Layer 10 of a small transformer language model trained on English Wikipedia (14 layers, counted from 0, width 128).
A neuron adds its activation times its output weights to the MLP's output. To switch it off is to set its activation to zero at one token and run the rest of the model.

Output weights of the MLP neurons that the questions are about. A number n stands for (n - 500) times 0.0009.
n22: 496,386,500,737,483,584,404,821,500,560,449,417,585,508,535,396,486,420,592,560,466,299,528,361,652,701,613,368,602,523,556,367,366,576,553,553,626,312,389,567,507,361,420,298,458,410,428,401,691,721,221,642,547,878,264,404,259,301,675,620,473,504,500,454,633,441,526,508,550,687,221,571,616,590,447,533,551,614,661,667,432,767,585,415,386,716,527,330,809,504,415,696,343,531,640,546,554,469,353,740,719,460,522,527,540,564,215,492,588,591,263,456,710,540,651,682,669,352,488,334,626,455,451,461,459,541,509,412
n23: 703,440,324,453,528,565,759,443,539,777,557,507,616,449,525,475,444,398,583,655,472,175,573,760,459,572,602,337,653,549,476,711,427,579,532,800,554,650,525,708,483,489,691,564,351,385,470,368,369,433,470,523,511,516,562,313,525,575,414,391,522,615,465,418,598,590,486,372,393,394,349,547,575,473,353,703,611,461,667,653,532,677,724,241,439,514,697,524,376,421,428,631,202,488,562,409,512,156,359,500,527,574,536,427,492,345,485,472,646,641,333,290,539,615,500,531,446,651,364,284,465,347,416,385,381,527,474,615
n44: 589,349,534,639,526,487,533,369,441,392,510,486,477,527,651,439,522,550,519,508,541,518,492,595,675,544,420,262,525,544,620,643,479,297,526,480,556,623,515,620,601,526,498,600,486,568,478,528,535,519,561,502,388,625,487,440,721,393,450,500,666,627,574,305,552,495,544,477,535,423,497,437,525,535,378,537,703,496,368,459,416,661,415,425,361,479,527,483,327,594,629,389,562,325,532,413,520,635,444,459,592,424,456,430,589,387,416,711,653,399,460,515,543,411,573,527,453,315,476,461,490,478,531,519,360,435,635,600
n119: 587,445,575,277,386,449,593,387,692,389,400,588,476,572,400,360,500,432,455,486,688,607,383,450,630,365,433,327,443,611,462,392,460,426,276,337,685,454,599,520,309,411,567,333,612,596,419,416,764,548,384,375,605,431,507,696,371,440,437,619,475,467,741,451,455,463,388,577,309,742,577,608,519,450,622,546,588,206,575,610,433,693,493,440,383,414,518,543,265,659,575,598,571,398,406,500,562,313,462,575,470,548,516,467,184,327,632,469,469,518,450,826,449,526,508,368,603,342,748,703,565,466,658,478,462,739,343,532
n138: 545,496,635,689,638,445,627,615,500,315,393,409,313,449,493,354,311,506,377,447,645,443,661,439,627,653,468,613,680,533,572,511,386,617,520,597,417,568,520,596,562,480,430,617,552,492,437,718,683,542,610,553,459,365,425,449,492,621,423,555,500,554,647,436,362,439,477,650,463,576,423,599,644,582,440,438,622,537,421,578,534,431,310,289,306,442,497,623,496,617,585,370,450,399,671,381,677,373,363,666,339,367,454,541,326,860,514,715,370,566,493,403,441,469,540,452,405,515,365,208,207,320,639,528,450,547,613,372
n148: 567,447,496,362,435,552,657,519,547,520,415,549,476,681,537,636,393,440,397,593,576,781,554,603,390,427,665,626,644,321,617,512,734,645,424,305,407,543,555,413,521,654,645,537,520,806,458,551,140,541,415,544,251,326,278,529,372,359,514,470,563,634,588,540,473,531,561,492,464,656,670,421,508,572,307,353,398,489,415,634,613,485,485,372,593,614,308,613,577,685,636,421,656,978,463,480,432,346,539,507,585,738,570,675,509,575,372,560,604,526,430,324,608,688,306,594,485,471,444,701,363,317,249,564,640,441,583,380
n150: 520,439,455,432,626,528,500,304,395,511,472,460,356,339,477,542,575,488,459,659,611,366,462,578,402,476,234,329,372,544,525,486,489,581,395,573,452,462,413,533,394,252,257,565,482,376,368,483,568,687,319,458,553,704,520,500,773,390,481,480,668,511,324,436,517,475,430,230,621,332,267,577,493,534,331,451,553,637,307,613,464,606,680,452,559,392,543,597,524,716,490,526,540,541,655,529,638,493,476,572,624,446,672,408,500,488,362,571,671,332,566,459,454,513,483,491,552,685,354,309,390,683,545,413,587,739,523,474
n152: 655,667,557,500,510,431,622,573,439,693,354,435,545,436,551,497,491,598,497,469,517,405,457,731,644,603,391,283,382,368,610,586,426,477,559,355,560,436,332,310,449,532,429,433,620,678,575,585,305,468,596,485,526,715,503,491,636,366,497,525,590,688,454,428,325,367,410,401,562,446,557,456,585,766,550,510,419,638,251,397,566,587,810,227,637,529,404,476,362,581,339,506,470,561,455,590,318,328,523,458,557,585,521,404,596,373,573,642,407,415,331,626,600,539,557,533,519,453,442,546,612,470,563,435,352,500,530,578
n209: 489,545,615,566,377,560,748,480,532,583,486,309,397,291,653,463,412,578,407,573,361,463,551,530,300,333,496,572,378,355,468,275,633,485,595,753,374,709,500,347,457,559,468,479,431,400,535,644,520,519,371,688,496,440,455,445,284,580,408,421,538,636,357,463,407,337,722,368,419,504,277,492,512,615,593,399,431,506,483,618,467,417,433,289,453,548,500,402,434,342,626,675,532,666,455,773,669,783,484,243,469,596,738,530,617,282,414,589,504,274,826,602,342,824,673,345,518,353,652,595,371,665,543,664,634,425,451,603
n286: 603,645,265,508,474,482,653,307,766,414,444,353,637,617,632,667,560,591,633,394,492,621,365,578,476,277,606,471,710,530,613,362,600,440,622,521,410,475,473,479,589,391,471,331,168,495,564,221,398,432,561,504,280,538,520,851,716,584,741,469,319,403,496,660,439,563,750,425,517,535,636,504,613,475,532,596,301,750,693,452,500,472,403,537,766,551,422,551,585,331,473,572,624,535,582,474,697,711,640,567,447,648,848,626,532,453,447,653,559,456,176,226,500,281,582,482,508,518,575,724,381,627,553,516,331,451,578,465

Each question names a token from some text and the token that comes next. It shows the activations a of the neurons there, in the order above. A number n stands for (n - 500) times 0.0064.

Then comes g, the gradient of the next token's log-probability with respect to the MLP's output, scaled to length 1. A neuron's effect is roughly proportional to its activation times (output weights . g). A number n stands for (n - 500) times 0.00075.

"m", then " as"
a: 513,496,305,439,527,489,493,622,534,495
g: 537,608,568,499,366,414,460,678,539,562,455,435,364,645,445,268,325,390,424,562,584,476,497,370,686,426,574,560,458,591,492,428,310,489,571,471,550,794,417,443,490,298,465,340,626,734,514,528,591,631,412,653,658,446,311,524,531,792,487,431,478,495,425,211,543,575,514,602,476,454,538,476,533,473,657,637,301,428,661,425,587,453,596,682,485,362,301,478,709,492,535,321,720,382,488,449,398,480,519,427,343,648,419,510,472,500,580,444,493,482,515,771,552,269,541,258,341,554,405,498,663,264,682,429,383,398,477,362
Which neuron, switched off, raises the next token's probability most? n119

" U", then "p"
a: 499,436,505,489,500,517,498,757,511,500
g: 548,314,477,553,422,261,408,431,358,509,341,728,242,715,702,406,565,495,355,389,610,627,568,557,741,212,434,270,701,540,557,607,383,390,400,531,612,509,664,416,437,456,593,436,548,634,618,574,429,456,520,515,432,422,475,460,531,488,478,393,453,448,369,427,524,369,511,244,370,278,622,556,540,466,732,308,435,338,572,490,646,618,490,605,478,587,561,622,290,673,506,535,553,548,540,401,481,461,339,445,623,403,504,400,521,379,609,532,769,458,412,422,669,347,372,622,557,545,497,403,576,452,748,550,330,338,559,505
Switching off which neuron hurts the next token most? n152

" mi", then "x"
a: 837,503,514,518,583,526,504,489,520,502
g: 542,571,729,340,355,409,425,310,645,291,519,513,396,343,558,272,514,390,362,509,592,606,287,515,490,615,483,469,451,413,683,497,681,597,624,627,298,570,338,461,397,543,544,703,660,498,431,541,331,548,531,596,668,213,499,350,409,321,576,527,422,390,731,558,386,685,476,476,392,697,561,381,517,572,601,355,575,489,375,638,626,449,402,595,413,443,488,636,290,513,640,501,450,579,460,333,473,532,686,645,435,555,600,635,251,366,616,600,576,588,705,401,419,382,319,318,436,450,556,572,467,472,294,416,504,481,464,492
Which neuron, switched off, raises the next token's probability most? n22

" ", then "ba"
a: 469,525,519,415,527,533,595,517,552,482
g: 579,610,451,442,572,387,428,328,608,533,518,453,543,532,703,634,455,397,602,355,448,587,474,613,629,270,470,458,496,782,546,519,552,364,633,494,541,677,585,259,528,530,431,622,530,535,490,584,295,395,521,564,676,405,481,336,523,672,571,696,455,457,389,734,730,669,565,618,618,522,470,600,507,477,605,429,444,605,640,462,310,698,527,737,440,578,425,592,367,494,343,598,544,503,626,401,456,780,480,465,426,379,604,579,458,797,545,358,683,440,724,456,461,441,339,541,567,541,292,424,582,442,662,414,767,418,349,495
Switching off which neuron hurts the next token most? n119

"ef", then "for"
a: 497,520,491,487,544,514,460,364,478,519
g: 499,390,515,741,878,650,415,493,408,464,653,490,309,610,527,321,538,580,526,493,418,645,471,441,626,533,620,459,593,527,641,485,315,397,563,442,645,477,596,416,559,296,346,393,446,389,522,539,518,524,233,425,466,440,689,504,430,542,547,368,495,503,147,824,410,515,379,631,354,393,502,491,419,565,386,515,393,523,442,489,421,612,177,479,553,479,718,529,445,417,606,483,449,402,443,655,432,570,476,684,343,413,520,433,434,517,380,551,642,671,645,509,527,659,704,318,695,355,374,579,459,390,385,505,533,502,540,348
Which two neurons, each switched off alone, lower its probability most, in order? n152, n138

"al", then "s"
a: 511,478,477,559,484,538,503,480,510,538
g: 546,667,420,509,413,646,516,545,408,487,512,461,378,639,128,623,449,544,432,403,469,189,431,403,452,516,380,626,432,703,478,464,583,557,323,831,595,555,646,476,590,687,482,436,393,470,739,589,373,447,741,326,520,733,524,683,572,218,418,479,555,440,463,619,593,456,348,575,478,607,298,636,604,537,559,431,484,570,471,680,536,735,492,531,643,369,603,602,423,362,316,423,583,391,637,574,408,500,613,412,625,396,389,509,577,486,223,446,388,504,456,453,434,487,471,626,521,574,478,387,552,424,417,693,435,419,393,440
Which neuron, switched off, raises the next token's probability most? n119

" |", then " 23"
a: 480,515,436,465,504,259,505,526,502,474
g: 435,405,546,372,560,362,611,421,424,661,367,451,590,572,403,260,384,339,576,302,506,422,410,447,473,514,370,409,488,546,521,416,658,597,352,415,565,652,586,581,489,487,484,498,605,483,399,431,778,453,538,540,406,599,392,625,595,486,306,422,642,461,465,548,417,511,539,563,595,429,391,354,619,697,278,639,414,553,649,178,640,460,759,480,581,555,530,460,453,453,540,628,298,352,726,521,525,358,553,605,423,442,451,341,629,583,583,357,470,484,472,677,742,475,440,510,782,314,474,658,636,598,524,278,605,614,259,653
Switching off which neuron hurts the next token most? n148

"In", then " re"
a: 500,502,519,491,520,443,426,489,750,459
g: 387,425,730,740,439,519,622,517,550,406,491,443,240,540,696,448,431,359,414,670,660,350,633,359,449,450,240,503,476,659,624,747,395,442,460,630,535,390,251,605,517,557,628,277,285,557,594,663,602,481,523,492,642,567,470,358,404,407,415,424,436,592,474,399,569,458,391,481,352,337,339,542,407,477,542,476,730,338,520,746,500,350,514,848,555,330,625,538,526,541,549,448,476,589,579,505,473,558,421,439,501,483,486,725,704,471,483,460,444,458,507,535,513,651,545,423,579,266,572,338,549,304,483,697,547,498,515,627
Switching off which neuron hurts the next token most? n209

" su", then "c"
a: 533,484,544,350,510,508,499,528,499,539
g: 585,274,406,457,737,587,752,377,503,569,362,463,598,344,574,522,632,336,671,495,526,572,569,730,602,648,555,332,549,351,367,369,539,662,584,517,356,625,586,608,456,401,553,439,339,576,307,401,439,485,561,537,416,535,446,450,442,496,378,496,556,635,503,623,564,597,550,453,618,802,517,536,464,670,332,561,556,513,457,427,368,364,405,770,517,493,451,583,562,463,539,650,166,624,563,419,492,566,464,716,477,429,616,627,623,330,295,335,376,519,600,411,658,680,454,402,592,243,418,542,558,602,377,597,623,640,344,483
Switching off which neuron hurts the next token most? n119

"ang", then " was"
a: 572,495,490,484,625,489,479,580,470,500
g: 381,618,409,549,565,549,550,497,598,580,560,528,444,570,408,316,552,560,515,573,581,509,584,402,521,511,540,536,578,355,557,575,251,527,604,373,615,434,575,576,484,242,719,833,491,680,339,422,404,613,789,507,395,344,451,504,420,771,456,276,661,372,404,587,629,370,459,479,563,492,417,363,557,531,424,735,462,400,310,413,490,467,729,420,477,260,493,553,495,693,469,426,641,628,456,617,430,728,507,583,362,463,637,700,402,453,401,417,488,482,400,523,638,599,645,391,226,575,686,625,367,528,584,386,553,432,590,398
Switching off which neuron hurts the next token most? n138

" and", then " Con"
a: 587,494,375,523,489,506,508,488,554,354
g: 412,116,399,503,582,478,646,705,417,474,538,541,478,379,360,411,413,456,560,651,392,405,664,604,679,702,399,621,347,588,518,341,551,455,593,587,533,466,523,555,445,635,623,251,457,364,469,504,480,560,267,572,438,556,479,466,571,396,525,613,507,593,460,555,247,565,568,600,488,373,461,327,567,499,668,365,582,388,537,527,799,309,405,571,573,541,812,540,664,478,305,497,321,493,460,155,636,559,330,679,558,532,242,505,546,337,532,577,464,439,557,477,584,430,370,484,494,405,551,413,530,343,432,496,503,479,323,444
Which two neurons, each switched off alone, lower its probability most, in order? n286, n22

" K", then "n"
a: 644,527,494,482,508,524,502,489,536,514
g: 489,461,335,410,523,272,432,429,387,548,403,440,438,626,352,686,395,451,649,610,365,473,302,740,353,577,534,517,437,334,640,329,439,497,304,492,310,500,382,638,529,482,447,437,579,472,418,338,467,343,440,510,177,537,664,492,617,480,495,447,290,450,560,414,340,581,733,389,547,362,549,549,470,766,602,547,548,540,421,408,926,555,478,578,544,579,387,645,568,678,553,469,471,577,357,691,373,382,507,613,500,299,601,492,398,694,288,364,436,603,490,661,471,649,408,551,546,488,372,570,604,621,558,517,580,464,486,486
Switching off which neuron hurts the next token most? n148

",", then " \""
a: 497,519,489,472,576,492,506,526,517,536
g: 657,673,471,465,452,450,444,478,448,552,414,386,405,361,404,519,364,488,471,692,458,605,634,605,527,603,656,537,704,296,503,389,590,542,612,418,440,557,629,521,540,639,558,420,613,672,347,352,381,489,657,720,681,501,560,410,603,544,596,367,428,500,848,516,417,458,619,626,284,450,348,364,619,604,642,491,641,417,399,365,548,511,227,461,436,586,498,214,178,532,596,579,585,386,493,361,603,755,581,514,531,448,576,299,480,631,445,441,425,356,523,529,534,441,441,467,292,268,528,726,397,449,541,475,427,593,393,579
Switching off which neuron hurts the next token most? n138

"s", then "er"
a: 416,474,494,291,492,380,490,484,493,532
g: 159,480,546,450,548,438,221,406,670,516,389,567,516,471,497,583,540,336,383,336,272,603,394,484,752,509,598,376,504,340,505,564,810,407,468,640,466,582,687,537,526,429,380,404,612,476,478,419,550,393,546,421,290,518,466,712,541,271,530,599,582,369,410,293,267,507,692,320,477,470,578,451,611,438,423,480,568,525,702,599,554,510,579,492,331,389,570,495,565,256,422,612,445,553,284,388,514,629,632,519,432,508,391,563,514,333,616,451,332,421,416,493,439,676,643,336,331,689,426,627,612,497,474,618,519,638,423,531
Which neuron, switched off, raises the next token's probability most? n119